Layer 2 of a small transformer language model trained on English Wikipedia (9 layers, counted from 0, width 128).
A neuron adds its activation times its output weights to the MLP's output. To switch it off is to set its activation to zero at one token and run the rest of the model.

Output weights of the MLP neurons that the questions are about. A number n stands for (n - 500) times 0.0013.
n19: 435 615 493 247 482 554 748 415 308 450 604 385 602 540 653 494 649 544 426 543 338 348 458 590 562 647 465 379 534 390 490 741 656 720 414 550 729 408 389 416 409 515 578 505 550 373 256 603 318 465 557 681 645 619 589 549 368 602 593 492 510 478 724 593 522 474 684 453 335 383 366 358 571 520 510 417 701 389 317 320 466 506 426 367 458 463 461 572 486 266 441 623 664 415 318 462 516 490 597 628 695 722 416 372 708 500 586 557 567 408 521 571 555 578 738 588 505 427 511 556 393 518 376 554 466 560 560 269
n26: 466 476 401 700 593 380 307 560 655 127 571 351 466 492 361 595 679 636 473 437 278 564 515 493 341 334 576 471 567 585 354 283 493 655 439 481 442 644 402 485 355 508 366 527 766 493 389 722 616 238 385 489 526 476 348 678 753 474 534 318 440 386 684 594 508 552 652 345 632 702 584 504 371 209 423 536 504 664 515 421 496 534 390 585 453 642 571 493 670 552 545 706 607 296 520 656 397 568 518 383 366 459 465 549 550 489 513 413 496 616 315 535 557 371 461 455 595 307 286 298 617 620 538 556 682 500 522 645
n35: 474 518 508 326 571 480 559 472 532 537 731 583 567 471 343 495 457 386 553 542 444 505 553 611 540 462 574 549 485 482 541 283 429 470 462 509 442 482 464 464 356 479 640 227 585 546 411 587 443 500 384 484 472 546 595 545 560 607 559 412 454 480 542 541 448 487 612 525 385 788 553 401 769 398 561 707 492 448 480 663 467 569 563 628 538 477 486 527 509 435 638 508 552 578 325 484 319 554 421 586 534 433 517 670 430 265 688 439 561 460 571 537 573 488 362 443 735 529 422 632 617 525 608 450 500 379 539 416
n82: 298 615 608 289 904 684 577 559 552 485 717 552 389 620 457 506 406 563 507 531 355 490 496 613 772 451 696 482 294 523 423 730 571 500 355 349 436 412 657 396 472 267 510 722 522 359 361 616 550 409 326 528 431 334 558 438 483 506 332 615 601 590 500 450 560 422 426 429 266 663 510 493 754 486 504 716 510 496 323 418 451 619 513 294 318 620 592 274 589 412 422 518 554 461 640 642 651 622 543 696 427 533 345 510 461 574 648 589 523 594 479 673 542 336 266 332 385 466 493 431 432 581 443 435 531 610 317 621
n108: 220 455 680 384 577 609 472 423 517 231 516 563 455 540 473 443 704 537 591 595 523 669 476 654 542 337 425 421 440 516 513 450 377 490 436 557 312 694 376 390 512 383 564 551 377 392 417 564 519 455 497 516 462 606 256 467 617 376 598 492 660 360 531 582 593 484 179 509 379 747 378 547 570 547 699 626 466 479 323 653 348 894 467 541 551 633 588 578 426 636 487 396 422 480 561 568 213 677 412 610 517 406 460 546 544 518 516 465 602 494 466 560 429 691 584 574 715 451 514 467 821 571 580 437 570 409 633 518
n116: 393 532 725 526 567 689 478 586 500 561 555 373 453 475 519 685 634 601 532 422 599 714 336 414 479 421 397 522 361 471 584 481 580 211 364 487 556 342 646 522 532 376 327 560 430 632 608 586 567 443 503 317 750 258 405 446 728 426 640 138 527 438 509 385 416 408 677 443 470 463 494 542 460 555 379 506 600 500 582 513 500 532 508 503 408 493 481 549 452 376 535 333 571 656 581 540 430 600 407 524 421 541 576 533 433 442 401 526 434 426 460 518 549 547 577 427 590 535 415 633 588 577 657 341 634 443 420 643
n163: 452 610 479 360 487 323 619 450 488 516 437 509 610 546 290 484 442 409 336 503 402 413 388 550 503 415 497 558 574 419 511 320 497 369 534 481 515 506 691 497 458 520 601 268 677 406 413 306 417 481 588 417 522 640 478 503 544 276 683 423 554 619 469 574 497 488 471 475 333 552 565 357 520 488 676 411 467 528 600 503 624 483 530 624 606 571 327 451 497 516 660 749 610 545 376 485 413 557 335 681 516 388 441 423 678 599 707 565 425 419 500 536 509 503 170 639 726 468 393 618 420 601 465 518 687 547 418 399
n183: 288 381 434 500 437 437 242 536 677 412 514 514 589 463 465 526 525 465 424 402 497 563 369 466 510 463 301 559 251 541 369 393 573 436 567 458 518 580 447 577 346 510 431 370 482 401 540 590 615 580 489 395 521 526 344 478 595 477 485 312 609 675 615 514 472 578 489 476 561 631 466 380 374 466 380 593 440 500 645 415 604 437 505 657 383 376 365 303 658 356 567 450 530 379 429 427 481 443 698 539 428 458 500 429 526 445 452 473 506 369 298 560 393 735 626 492 720 358 635 575 503 591 484 619 445 494 599 710
n190: 520 310 357 766 707 677 384 599 573 756 512 533 678 786 744 592 557 405 624 492 553 508 559 556 542 660 408 450 495 445 465 638 621 517 766 561 571 575 937 428 557 403 476 599 591 392 575 529 861 547 476 460 598 621 329 409 368 385 367 311 341 491 538 616 268 396 437 557 556 576 601 911 455 525 504 512 644 374 562 731 628 344 548 242 738 513 659 367 704 500 512 674 619 566 453 375 729 635 629 544 697 440 535 715 644 779 530 654 531 664 663 220 608 455 410 595 333 444 619 616 649 318 504 544 451 436 509 363
n217: 232 360 627 415 570 545 443 576 518 352 471 539 465 457 444 316 354 582 620 485 374 596 582 509 476 566 677 608 584 480 451 523 546 460 568 311 398 462 416 594 496 456 558 390 554 681 695 424 442 440 387 625 456 483 497 251 465 492 694 448 264 364 553 511 720 408 523 613 485 381 587 331 600 521 571 543 631 466 454 278 479 434 558 453 465 409 481 537 468 449 438 632 518 533 570 435 342 421 608 594 630 588 425 365 631 471 613 398 579 460 565 425 365 626 450 500 652 403 425 394 551 551 361 641 606 373 862 456
n219: 452 641 582 557 468 800 480 571 362 401 504 623 413 660 596 296 504 572 564 412 355 738 582 386 504 577 512 573 462 353 493 617 401 667 652 492 691 475 285 260 369 475 406 500 634 325 387 689 669 660 415 478 590 530 586 596 500 548 492 340 608 657 512 376 336 182 442 455 281 398 660 627 525 567 216 614 703 500 351 432 538 471 309 384 507 480 736 367 627 461 682 387 413 349 532 534 580 669 550 609 617 558 646 400 474 480 396 616 512 913 504 567 568 586 389 594 553 617 556 557 509 583 270 707 451 473 417 677
n256: 467 731 233 509 598 615 343 504 532 466 349 585 567 630 313 406 657 602 385 397 520 335 496 659 333 359 454 720 369 624 581 510 620 623 574 526 620 477 458 533 387 395 855 389 470 784 60 537 469 483 512 360 648 191 521 527 425 518 394 377 464 478 441 558 561 484 398 300 539 435 789 621 379 492 637 426 606 579 526 634 619 469 585 567 76 662 440 225 453 525 701 244 437 602 523 764 441 642 463 492 635 420 469 492 573 517 378 626 244 549 777 512 475 673 300 285 678 602 308 518 544 543 621 588 268 436 381 610
n284: 233 500 465 591 583 469 631 573 413 380 581 645 601 531 730 393 338 477 492 406 595 292 452 329 563 440 566 616 698 433 397 475 343 341 506 451 676 534 443 266 646 401 590 593 386 547 494 509 397 470 463 451 455 242 555 519 497 450 534 401 523 275 659 646 450 420 424 600 551 572 500 459 404 462 682 482 462 542 591 457 426 467 399 383 384 531 558 485 386 314 466 319 618 591 550 444 584 517 701 573 473 621 677 488 582 441 447 571 535 484 447 419 524 490 551 466 582 559 544 541 687 672 598 451 334 476 512 476
n291: 143 464 531 600 390 468 477 636 616 438 403 432 628 628 620 371 550 382 491 506 408 518 401 394 458 330 355 626 339 665 476 304 710 372 550 233 563 557 408 583 245 517 604 295 471 428 387 556 559 522 563 558 449 587 317 497 410 525 481 373 460 517 624 547 539 338 494 451 599 682 439 457 334 463 554 710 509 443 610 507 562 497 590 557 485 311 364 519 601 474 452 557 452 562 338 553 524 361 359 560 204 468 590 479 720 520 452 491 443 575 572 540 562 571 591 476 809 395 599 598 646 640 470 579 448 313 435 397
n296: 625 566 503 440 599 452 510 503 519 503 646 374 409 369 403 337 514 294 666 707 703 516 577 720 735 666 573 357 562 382 447 642 278 648 365 620 437 506 397 463 519 713 563 663 545 665 692 628 603 514 360 462 503 559 449 655 525 600 582 528 464 549 691 337 368 586 276 494 579 580 558 613 683 279 333 692 487 523 388 586 605 614 642 453 556 297 578 540 614 408 607 450 506 435 544 533 566 610 507 453 327 638 391 564 340 424 272 479 606 400 434 468 556 447 582 478 576 519 542 450 563 390 372 394 536 490 405 408
n327: 152 508 618 527 644 402 483 569 451 360 513 410 418 429 413 483 529 575 541 511 380 369 469 495 582 524 430 421 488 416 510 510 405 519 634 425 637 304 340 503 369 472 595 9 572 558 565 544 447 620 578 532 591 562 454 451 489 348 440 527 451 450 713 417 600 404 588 418 511 618 454 369 358 588 477 483 514 483 586 264 569 570 348 594 383 607 342 572 456 526 559 469 468 492 482 517 577 489 531 681 529 531 375 576 456 412 517 456 222 464 464 552 605 470 422 460 719 423 497 518 600 483 489 500 621 434 529 488

Each question names a token from some text and the token that comes next. It shows the activations a of the neurons there, in the order above. A number n stands for (n - 500) times 0.0054.

Then comes g, the gradient of the next token's log-probability with respect to the MLP's output, scaled to length 1. A neuron's effect is roughly proportional to its activation times (output weights . g). A number n stands for (n - 500) times 0.00072.

"in", then "l"
a: 500 500 500 500 500 977 500 500 500 500 500 500 500 500 500 500
g: 507 616 535 524 725 679 443 434 551 510 436 457 453 574 461 579 480 501 551 322 506 530 621 550 854 341 441 584 411 689 434 841 542 535 495 416 417 615 531 644 608 550 562 605 618 660 618 554 509 545 217 433 213 292 502 363 481 521 493 484 516 409 562 151 551 381 556 717 546 461 381 711 780 616 394 553 668 463 431 457 605 410 640 530 355 539 539 470 484 597 423 504 376 488 369 686 538 505 367 647 470 470 647 382 415 480 458 762 527 591 327 590 310 324 420 615 538 546 466 578 576 462 581 524 372 793 295 697
Switching off which neuron hurts the next token most? n116

" Br", then "ant"
a: 500 500 500 500 500 500 500 500 500 770 500 500 500 500 500 500
g: 483 355 562 723 304 621 450 862 377 594 383 541 140 435 502 380 486 608 440 624 482 561 600 504 312 427 626 781 587 739 349 619 497 642 553 238 509 432 389 653 466 558 618 528 598 514 336 461 456 504 573 338 427 503 499 479 533 305 393 346 372 637 450 474 488 548 566 436 347 570 284 432 502 414 793 514 360 273 584 593 369 429 689 524 582 401 471 465 441 486 620 594 576 397 464 511 472 332 482 542 232 607 234 248 416 510 505 683 476 422 470 554 397 529 360 302 379 622 501 509 454 316 575 518 459 357 520 465
Switching off which neuron hurts the next token most? n217

"o", then " shows"
a: 500 500 500 500 648 500 500 500 500 500 500 500 514 500 500 500
g: 637 488 641 412 369 377 562 384 597 560 206 613 568 499 638 543 626 553 534 501 345 552 360 369 462 457 518 379 499 696 697 515 583 429 366 449 607 392 342 459 315 375 567 344 273 385 589 716 553 474 746 609 662 772 473 616 617 590 351 329 482 338 328 695 628 280 557 503 633 434 504 437 735 501 421 349 540 742 584 630 557 529 464 381 614 421 452 604 666 650 497 599 560 689 642 585 473 432 722 704 628 473 468 332 538 343 282 571 270 392 493 500 688 491 505 526 614 483 425 330 614 507 568 381 532 370 446 617
Switching off which neuron hurts the next token most? n108

"ack", then " and"
a: 500 500 500 500 500 500 500 500 506 500 500 500 631 500 500 500
g: 607 364 584 530 310 387 599 487 651 481 589 542 441 516 645 681 612 506 470 311 364 487 471 570 397 466 579 289 360 325 513 347 573 409 372 571 661 623 488 491 492 475 395 309 485 280 383 596 663 476 655 601 528 682 529 570 544 383 531 517 640 716 792 488 751 736 334 345 427 494 625 583 439 520 793 395 501 347 632 641 488 392 654 412 292 520 633 431 718 779 633 390 499 625 355 564 791 378 485 527 456 503 299 573 517 523 494 476 441 398 521 627 264 391 539 440 638 451 366 581 631 626 660 491 315 483 588 529
Which neuron, switched off, raises the next token's probability most? n284

"ockey", then " ("
a: 500 500 500 500 500 500 629 500 500 500 500 500 500 500 500 500
g: 639 354 456 499 282 590 446 522 297 650 413 559 564 285 346 594 472 434 367 396 558 456 478 460 394 450 486 368 690 589 544 526 450 389 513 395 374 289 466 597 278 468 853 550 412 421 397 117 169 357 515 632 467 732 557 523 701 471 442 482 473 433 551 608 399 532 217 380 569 716 414 248 492 538 467 492 508 539 687 482 491 294 489 467 383 430 636 466 455 427 632 659 487 642 364 582 443 339 462 612 711 722 476 479 311 518 403 599 227 376 397 580 493 522 577 364 536 479 403 410 531 396 380 476 477 595 568 565
Switching off which neuron hurts the next token most? n163

" of", then " F"
a: 500 500 500 500 500 500 500 500 500 500 710 500 500 500 500 500
g: 334 457 566 566 347 506 406 352 523 511 363 292 425 559 329 314 585 399 713 721 499 657 326 538 753 603 560 390 522 597 595 440 559 549 571 611 293 317 636 593 502 508 599 628 351 671 478 455 469 307 511 415 513 189 430 490 525 461 517 673 482 557 598 271 320 543 395 494 312 389 558 706 590 652 351 587 610 709 357 486 398 415 641 578 500 477 429 563 334 418 561 376 511 418 677 602 594 753 644 709 654 441 574 573 510 301 559 391 428 571 606 380 589 592 320 542 447 667 508 363 294 599 672 555 256 648 500 566
Switching off which neuron hurts the next token most? n219

"th", then "ography"
a: 756 518 500 500 500 500 500 500 848 500 500 500 500 500 500 500
g: 703 241 532 416 325 507 584 495 499 582 623 641 342 512 503 535 401 507 409 409 556 635 659 341 221 601 346 353 626 149 497 474 476 448 451 403 592 454 570 476 634 454 511 576 482 589 515 565 523 644 341 469 242 352 351 400 617 673 306 658 492 506 571 458 553 495 464 674 308 496 556 509 465 610 518 446 320 571 367 433 362 591 193 607 570 504 606 443 512 767 679 774 663 564 581 379 585 570 607 604 759 320 596 600 613 566 522 411 474 626 410 311 678 605 453 322 593 393 617 526 477 378 623 469 469 686 324 524
Switching off which neuron hurts the next token most? n190

"h", then "ments"
a: 570 500 500 500 500 500 500 500 500 500 500 500 500 500 739 500
g: 453 480 493 661 376 628 389 693 241 595 380 583 364 487 475 568 216 640 645 490 485 395 654 496 495 415 593 424 363 477 482 561 544 410 696 263 589 460 358 428 595 481 399 671 648 621 768 430 575 396 432 325 390 454 374 458 422 444 380 723 659 434 478 556 452 558 508 711 446 377 530 592 454 446 615 695 293 290 466 450 512 492 517 423 521 344 342 724 588 237 642 556 194 408 394 592 452 487 210 734 378 511 395 434 439 518 649 461 418 578 305 489 491 426 293 537 611 640 466 613 615 678 531 416 594 651 539 360
Which neuron, switched off, raises the next token's probability most? n19

" based", then "."
a: 500 500 615 500 500 500 500 500 500 500 500 500 500 500 590 500
g: 597 636 597 376 802 527 405 271 519 478 622 341 563 479 621 392 544 375 612 509 552 351 463 425 390 424 593 526 371 377 613 618 494 534 359 444 402 681 289 394 383 662 388 501 524 420 377 480 403 485 422 543 502 593 651 711 689 794 743 104 349 357 673 376 438 343 465 445 519 626 439 371 658 366 567 687 560 456 481 563 478 573 550 386 440 650 449 814 744 384 425 509 360 578 318 535 462 513 529 599 502 489 469 632 447 529 469 483 510 612 534 496 263 571 469 450 544 554 563 636 571 728 664 457 334 349 596 276
Switching off which neuron hurts the next token most? n35

" the", then " ten"
a: 500 500 567 500 500 500 500 500 500 500 500 500 500 500 500 736
g: 501 310 481 464 414 631 712 681 309 301 591 607 276 426 433 433 707 584 701 563 403 552 727 665 514 296 427 437 326 715 567 558 326 650 355 586 542 505 557 479 542 595 410 466 396 515 569 302 389 485 648 548 618 566 512 441 320 614 296 711 628 642 453 537 597 474 428 537 226 465 421 825 573 622 536 430 463 526 525 494 252 567 452 545 438 633 547 626 247 508 596 636 441 325 480 514 413 477 670 703 370 664 704 436 518 435 518 553 521 340 483 531 795 680 581 545 544 413 593 474 656 426 505 484 541 380 717 459
Switching off which neuron hurts the next token most? n327

" O", then " Canada"
a: 500 500 500 500 500 500 500 605 500 518 500 500 500 500 500 500
g: 510 391 568 571 657 628 756 306 534 547 425 603 689 365 569 378 618 497 492 621 583 610 438 446 522 550 418 401 342 380 582 423 434 512 233 503 514 208 424 564 312 628 509 404 428 657 656 425 366 435 508 310 644 804 460 620 558 417 351 454 433 393 517 651 560 342 461 312 480 723 309 377 491 454 400 572 530 511 574 532 416 623 344 607 355 294 411 221 528 397 758 301 731 484 527 556 449 304 589 354 420 423 596 282 491 535 449 502 302 375 295 548 541 549 670 400 662 588 543 398 461 429 511 422 419 253 434 520
Switching off which neuron hurts the next token most? n183

"add", then "y"
a: 500 500 500 747 500 500 500 500 500 500 500 500 500 500 500 500
g: 515 494 417 586 544 639 398 479 618 500 326 472 471 544 343 766 474 430 579 537 653 468 472 479 638 447 568 706 420 456 595 628 352 540 436 662 407 623 604 312 790 548 407 555 368 495 247 270 511 271 403 436 512 338 692 544 475 586 326 786 421 664 465 463 500 609 589 560 468 446 456 614 586 447 530 580 479 523 487 431 369 450 604 415 514 552 602 626 413 750 731 659 477 480 714 579 552 262 407 497 502 712 416 728 681 638 462 157 470 538 552 705 791 462 421 395 382 439 511 527 383 347 541 336 301 517 487 564
Switching off which neuron hurts the next token most? n82

"her", then "ty"
a: 500 500 500 592 500 500 500 500 500 500 500 500 500 500 500 500
g: 441 423 476 554 536 430 567 688 672 552 430 708 489 529 484 538 522 505 469 296 571 480 608 657 547 565 614 360 349 429 471 640 495 573 509 404 483 555 497 393 445 497 588 521 477 767 337 457 528 301 360 458 557 370 715 337 181 526 644 308 748 272 302 627 781 459 566 658 381 421 528 547 634 638 424 668 398 607 300 467 515 650 565 224 393 585 596 346 339 519 417 678 527 570 531 248 494 702 517 494 408 485 468 771 443 507 429 420 429 696 481 463 555 365 495 510 251 537 433 694 664 442 598 484 655 359 681 569
Switching off which neuron hurts the next token most? n82

"\n", then "R"
a: 500 500 572 500 500 500 500 619 500 500 500 500 500 831 500 500
g: 640 393 521 351 594 431 392 327 694 311 330 396 366 585 554 728 295 588 460 658 650 492 550 530 709 474 408 546 364 415 565 508 359 399 579 355 487 432 173 542 546 499 560 621 594 301 302 647 495 420 573 591 374 357 574 568 642 451 455 571 440 697 397 469 394 418 468 310 450 345 376 555 386 335 643 464 545 520 326 569 570 706 431 460 417 297 537 491 548 393 449 520 319 500 296 633 576 457 304 714 273 645 309 389 617 558 586 653 434 629 596 615 289 568 406 383 367 366 471 226 440 569 394 503 295 337 525 462
Switching off which neuron hurts the next token most? n291

"'s", then " c"
a: 500 500 500 500 500 500 601 500 500 500 500 500 500 500 500 500
g: 285 323 361 483 415 549 490 580 604 463 507 531 484 546 321 471 492 591 355 510 337 428 594 402 189 292 598 637 243 746 736 501 628 600 508 528 626 662 513 522 498 582 396 409 407 410 511 464 471 310 530 501 629 672 461 322 370 450 510 583 603 569 457 577 737 505 446 582 468 379 259 710 735 559 501 456 577 623 264 497 434 671 326 730 455 678 415 541 425 681 544 308 682 467 492 200 541 773 615 596 567 530 558 592 557 635 686 669 644 307 422 365 438 474 533 537 571 455 326 535 408 546 542 620 547 451 420 416
Switching off which neuron hurts the next token most? n163

"uc", then "ial"
a: 616 500 500 500 500 500 500 780 534 500 500 500 500 500 753 500
g: 496 756 516 446 430 435 494 360 509 803 164 535 710 440 359 443 474 498 403 813 548 462 374 462 477 600 483 628 384 598 580 654 568 479 373 451 422 447 465 546 470 329 295 495 506 520 570 481 386 249 567 544 324 394 397 564 405 383 686 351 345 629 466 517 538 412 601 550 396 463 375 545 453 635 534 209 316 457 596 389 669 578 457 520 505 330 465 578 370 753 703 622 167 361 631 664 474 605 470 487 659 503 517 752 332 536 587 572 600 547 531 574 462 400 620 331 593 471 563 600 681 511 374 310 663 551 627 484
Which neuron, switched off, raises the next token's probability most? n183

" game", then " show"
a: 500 500 500 500 500 500 631 500 500 500 500 500 500 500 704 500
g: 421 360 661 385 510 582 681 665 499 722 311 503 400 454 467 338 634 367 302 682 530 377 502 433 379 458 608 476 380 609 576 491 624 484 349 444 533 514 228 389 491 619 409 486 373 597 557 614 514 670 611 559 493 368 575 374 600 533 469 597 509 477 352 703 673 342 215 543 694 578 410 632 661 308 443 449 528 649 554 791 420 588 648 442 273 558 470 192 432 245 457 402 376 648 716 482 354 413 547 567 368 360 705 531 390 383 412 532 561 621 514 390 600 301 544 654 451 553 475 632 472 673 533 317 541 626 379 461
Switching off which neuron hurts the next token most? n296

" it", then " into"
a: 500 508 500 500 732 500 500 500 500 500 500 500 500 500 500 500
g: 546 459 213 565 758 354 499 247 451 460 525 440 494 502 460 536 451 583 494 528 437 550 102 451 673 617 519 504 617 632 660 564 508 330 523 724 490 256 581 686 591 326 440 596 431 534 422 237 468 685 515 594 555 579 489 354 449 724 445 487 545 788 660 529 334 672 327 608 651 515 522 383 407 442 372 663 584 566 557 597 397 465 637 560 599 482 572 242 423 456 571 432 400 522 668 479 658 350 414 695 450 405 477 584 392 312 520 501 467 693 506 477 469 520 397 337 548 585 388 457 730 323 414 318 632 494 292 431
Which neuron, switched off, raises the next token's probability most? n108

"id", then "ers"
a: 500 500 500 500 500 552 500 500 500 500 500 500 500 500 638 500
g: 531 424 407 332 315 379 291 551 507 651 500 470 501 383 492 449 286 394 408 500 441 604 514 386 505 402 680 340 334 656 340 586 417 779 566 508 386 705 358 291 454 509 232 428 755 599 404 390 439 543 574 474 685 423 413 361 648 750 438 414 385 446 570 558 542 635 407 750 567 381 716 357 434 397 597 572 411 423 459 568 491 500 389 582 684 514 570 590 620 411 483 357 565 442 591 420 513 400 469 254 405 441 556 396 527 384 590 557 407 452 482 92 460 491 560 578 671 602 348 462 542 652 740 497 403 366 257 360
Which neuron, switched off, raises the next token's probability most? n116

" stri", then "k"
a: 788 500 500 500 500 500 500 500 500 581 500 500 500 500 575 500
g: 537 768 470 607 409 360 463 697 564 305 496 403 671 488 442 386 514 573 533 741 598 456 686 420 424 449 684 232 422 512 492 510 409 659 554 428 389 448 489 591 352 363 443 414 476 562 570 747 387 603 477 453 405 350 425 343 499 411 508 405 605 577 485 443 697 455 455 687 569 557 578 652 680 499 403 681 574 298 473 535 453 738 481 643 342 321 638 700 538 358 391 747 308 543 542 341 457 356 440 442 714 433 456 553 489 446 366 471 488 492 364 587 427 381 816 639 465 218 475 780 412 466 241 480 512 454 594 374
Switching off which neuron hurts the next token most? n19

" m", then "ind"
a: 500 500 500 500 500 500 500 500 500 500 500 500 706 500 649 500
g: 585 638 600 471 527 373 522 594 361 715 375 544 393 625 730 613 280 468 470 614 514 477 522 734 484 422 505 644 709 421 707 740 558 551 589 255 680 617 471 369 650 395 670 573 727 563 477 571 480 694 777 326 220 231 652 674 432 671 374 582 660 529 618 680 315 428 590 517 398 403 507 549 509 478 540 512 492 519 330 561 511 231 431 483 504 520 577 655 604 504 460 496 566 469 530 271 538 718 509 516 375 511 568 534 433 363 668 415 405 514 620 419 591 495 206 446 537 527 428 644 320 636 578 458 386 529 524 561
Switching off which neuron hurts the next token most? n284

"riend", then " at"
a: 500 500 589 500 500 500 500 500 500 500 500 500 550 500 500 500
g: 563 392 392 544 545 555 659 976 609 407 477 246 772 413 427 501 594 696 531 488 520 467 485 371 545 456 299 323 787 487 479 442 544 506 447 398 429 596 546 441 322 659 312 452 405 418 522 463 433 644 565 419 538 691 332 367 531 521 346 584 427 408 635 698 389 493 624 545 503 467 397 771 563 631 383 468 781 560 509 498 647 497 514 658 414 540 498 265 476 496 547 389 707 510 837 605 611 355 455 442 390 530 440 558 323 610 470 529 389 383 567 546 493 534 386 455 574 456 327 405 492 488 256 645 423 655 324 563
Which neuron, switched off, raises the next token's probability most? n35

"F", then "e"
a: 500 500 500 500 500 500 632 500 500 500 500 500 500 500 500 500
g: 538 710 294 503 482 406 569 704 345 471 431 543 610 487 333 427 512 232 664 622 447 425 545 614 330 709 411 353 546 381 565 417 421 534 555 491 413 434 519 473 660 592 445 403 296 354 533 561 534 367 618 474 585 576 477 411 359 506 336 558 657 621 503 298 628 485 456 542 702 583 485 571 479 578 462 375 414 387 536 501 343 487 545 171 681 351 220 353 651 469 590 612 801 581 535 626 386 211 368 568 514 408 435 431 445 385 573 635 220 291 428 313 439 276 477 654 675 530 579 761 396 526 431 504 419 426 534 518
Switching off which neuron hurts the next token most? n163

" w", then "ords"
a: 500 500 500 500 500 500 500 500 500 500 500 500 500 500 643 500
g: 454 664 630 489 710 445 218 467 332 698 386 566 335 483 369 596 528 364 473 712 461 627 707 408 584 490 609 499 581 760 454 571 276 599 456 494 577 643 372 357 437 528 525 515 292 526 342 845 449 504 593 617 428 663 696 541 621 493 437 341 441 473 489 689 556 322 655 324 329 563 643 514 560 428 522 445 412 484 548 476 414 363 712 277 598 429 296 613 279 549 400 682 698 360 459 443 451 314 507 419 381 432 539 379 662 524 420 714 362 459 512 502 386 448 513 735 618 560 552 406 614 433 399 566 519 406 447 715
Switching off which neuron hurts the next token most? n296

" as", then " Me"
a: 500 500 500 500 500 500 500 500 500 500 500 500 500 500 500 679
g: 600 586 565 565 626 392 429 659 392 575 297 635 474 441 563 476 344 574 512 515 545 561 290 348 469 445 564 503 729 399 437 396 431 631 671 326 553 601 664 426 404 469 468 471 745 518 331 554 549 675 580 760 590 131 468 447 510 544 475 594 448 303 401 296 405 438 461 649 556 449 492 500 438 566 600 461 507 825 442 296 529 481 609 520 520 312 498 390 508 278 446 708 381 449 472 699 517 319 728 813 269 548 638 553 610 569 413 349 482 559 366 285 525 583 450 515 611 325 620 658 528 383 617 636 516 412 445 332
Switching off which neuron hurts the next token most? n327

" introduced", then " as"
a: 500 500 710 500 500 500 500 500 500 500 500 500 500 500 617 500
g: 523 655 457 616 529 538 675 615 619 621 521 376 440 471 511 496 465 694 341 635 475 563 400 800 575 711 507 475 571 442 457 552 602 399 483 411 526 507 367 668 538 595 497 517 421 623 527 622 362 590 713 425 606 474 390 247 210 440 349 772 581 875 297 423 352 586 390 428 472 414 462 448 613 613 460 540 465 785 527 729 486 493 855 643 209 439 462 701 492 669 630 431 438 537 444 401 461 527 396 312 461 692 566 586 619 498 549 468 413 401 601 387 622 510 425 673 534 635 677 642 550 415 391 551 467 490 445 478
Switching off which neuron hurts the next token most? n296

"ant", then "ly"
a: 500 500 500 500 500 500 500 500 500 500 500 655 500 500 798 500
g: 530 881 336 694 511 484 593 511 390 566 159 498 377 608 501 448 632 691 487 367 375 223 590 492 618 423 525 714 468 579 533 659 621 367 461 443 456 494 152 478 728 523 592 554 357 727 448 605 401 353 459 539 432 425 335 521 497 497 604 478 558 552 385 400 465 463 520 677 387 323 343 531 511 520 590 302 418 680 362 518 752 551 521 387 442 528 588 367 554 759 653 320 392 400 470 364 485 329 451 500 596 542 473 290 551 604 720 405 472 555 508 586 502 443 399 572 437 520 497 791 465 624 597 464 433 567 723 470
Switching off which neuron hurts the next token most? n256

"ades", then " him"
a: 500 500 500 500 500 500 657 500 500 500 500 500 500 500 500 500
g: 424 762 639 769 459 409 369 565 155 606 246 579 391 600 387 461 626 570 541 453 257 411 529 524 524 421 317 426 356 571 655 584 524 572 506 346 687 671 401 367 560 665 651 513 333 488 387 506 350 529 536 572 525 353 511 414 567 469 460 511 454 388 462 491 535 684 595 668 467 487 436 539 404 508 540 322 437 735 556 466 580 517 346 449 556 634 160 236 398 448 319 576 591 538 385 364 377 418 515 427 477 424 395 257 599 555 790 309 708 685 504 505 408 457 348 289 475 531 346 438 551 436 560 452 519 321 622 535
Switching off which neuron hurts the next token most? n163

" by", then " Pe"
a: 500 500 500 500 500 500 500 500 500 500 500 500 500 500 500 744
g: 611 561 401 495 649 416 497 660 350 441 430 580 556 474 561 506 288 727 349 673 581 576 359 369 600 605 657 603 652 508 514 456 492 680 325 306 644 582 474 330 514 483 645 589 668 576 481 460 370 412 407 497 320 366 539 493 351 416 545 518 483 468 444 416 101 292 403 720 344 492 607 554 587 338 561 454 486 457 532 427 477 564 456 570 599 501 411 552 663 304 751 667 570 730 439 573 469 500 556 624 294 610 404 382 420 474 546 434 592 832 174 574 551 607 572 574 500 653 422 650 587 380 520 609 545 206 327 505
Which neuron, switched off, raises the next token's probability most? n327

"ax", then "oph"
a: 571 500 500 500 538 500 500 500 500 500 500 500 500 500 681 500
g: 539 400 440 546 381 539 279 258 624 638 521 584 631 700 515 368 389 612 477 602 342 534 405 504 536 445 670 499 760 613 550 476 423 690 624 559 571 406 576 342 559 378 319 594 503 619 450 375 311 511 567 538 530 562 632 576 497 627 366 439 376 575 363 533 606 267 436 481 821 505 469 704 819 606 559 398 564 435 533 394 459 575 475 782 455 532 476 402 534 890 538 393 644 536 392 365 499 489 593 421 502 650 463 258 558 547 515 463 398 598 512 546 439 560 713 235 549 554 647 360 533 483 377 224 411 365 684 584
Which neuron, switched off, raises the next token's probability most? n296

" re", then "pe"
a: 500 500 500 500 583 500 500 500 500 546 500 500 500 500 509 500
g: 658 511 211 689 629 611 542 639 410 695 418 692 445 535 461 373 355 406 780 303 398 471 453 471 455 330 452 555 440 438 546 438 561 661 659 533 471 457 388 433 589 660 409 531 733 368 337 465 477 385 678 781 619 524 449 611 329 596 719 310 390 582 485 188 354 418 591 478 412 520 440 298 464 624 630 527 344 395 547 630 502 420 345 331 599 406 608 537 569 578 616 460 649 491 381 607 591 467 558 497 270 474 648 487 556 544 326 543 427 473 309 631 592 520 598 645 584 515 430 539 444 224 775 590 395 665 364 487
Which neuron, switched off, raises the next token's probability most? n108

" in", then "form"
a: 500 500 500 500 500 500 500 500 500 500 500 500 500 500 500 654
g: 430 480 654 264 427 300 417 571 449 506 460 350 600 574 733 456 345 405 625 579 572 425 617 616 313 460 520 579 288 483 510 594 466 502 646 553 466 403 630 364 561 439 476 660 358 338 562 487 474 439 459 582 518 413 319 323 531 591 641 285 628 695 452 229 668 430 175 583 432 617 619 503 715 219 548 562 623 558 406 556 697 573 665 177 609 571 519 371 518 559 453 579 439 467 561 439 307 725 654 303 544 533 482 589 573 293 310 579 667 373 652 396 378 459 705 499 371 473 536 591 631 556 534 660 437 593 555 522
Which neuron, switched off, raises the next token's probability most? n327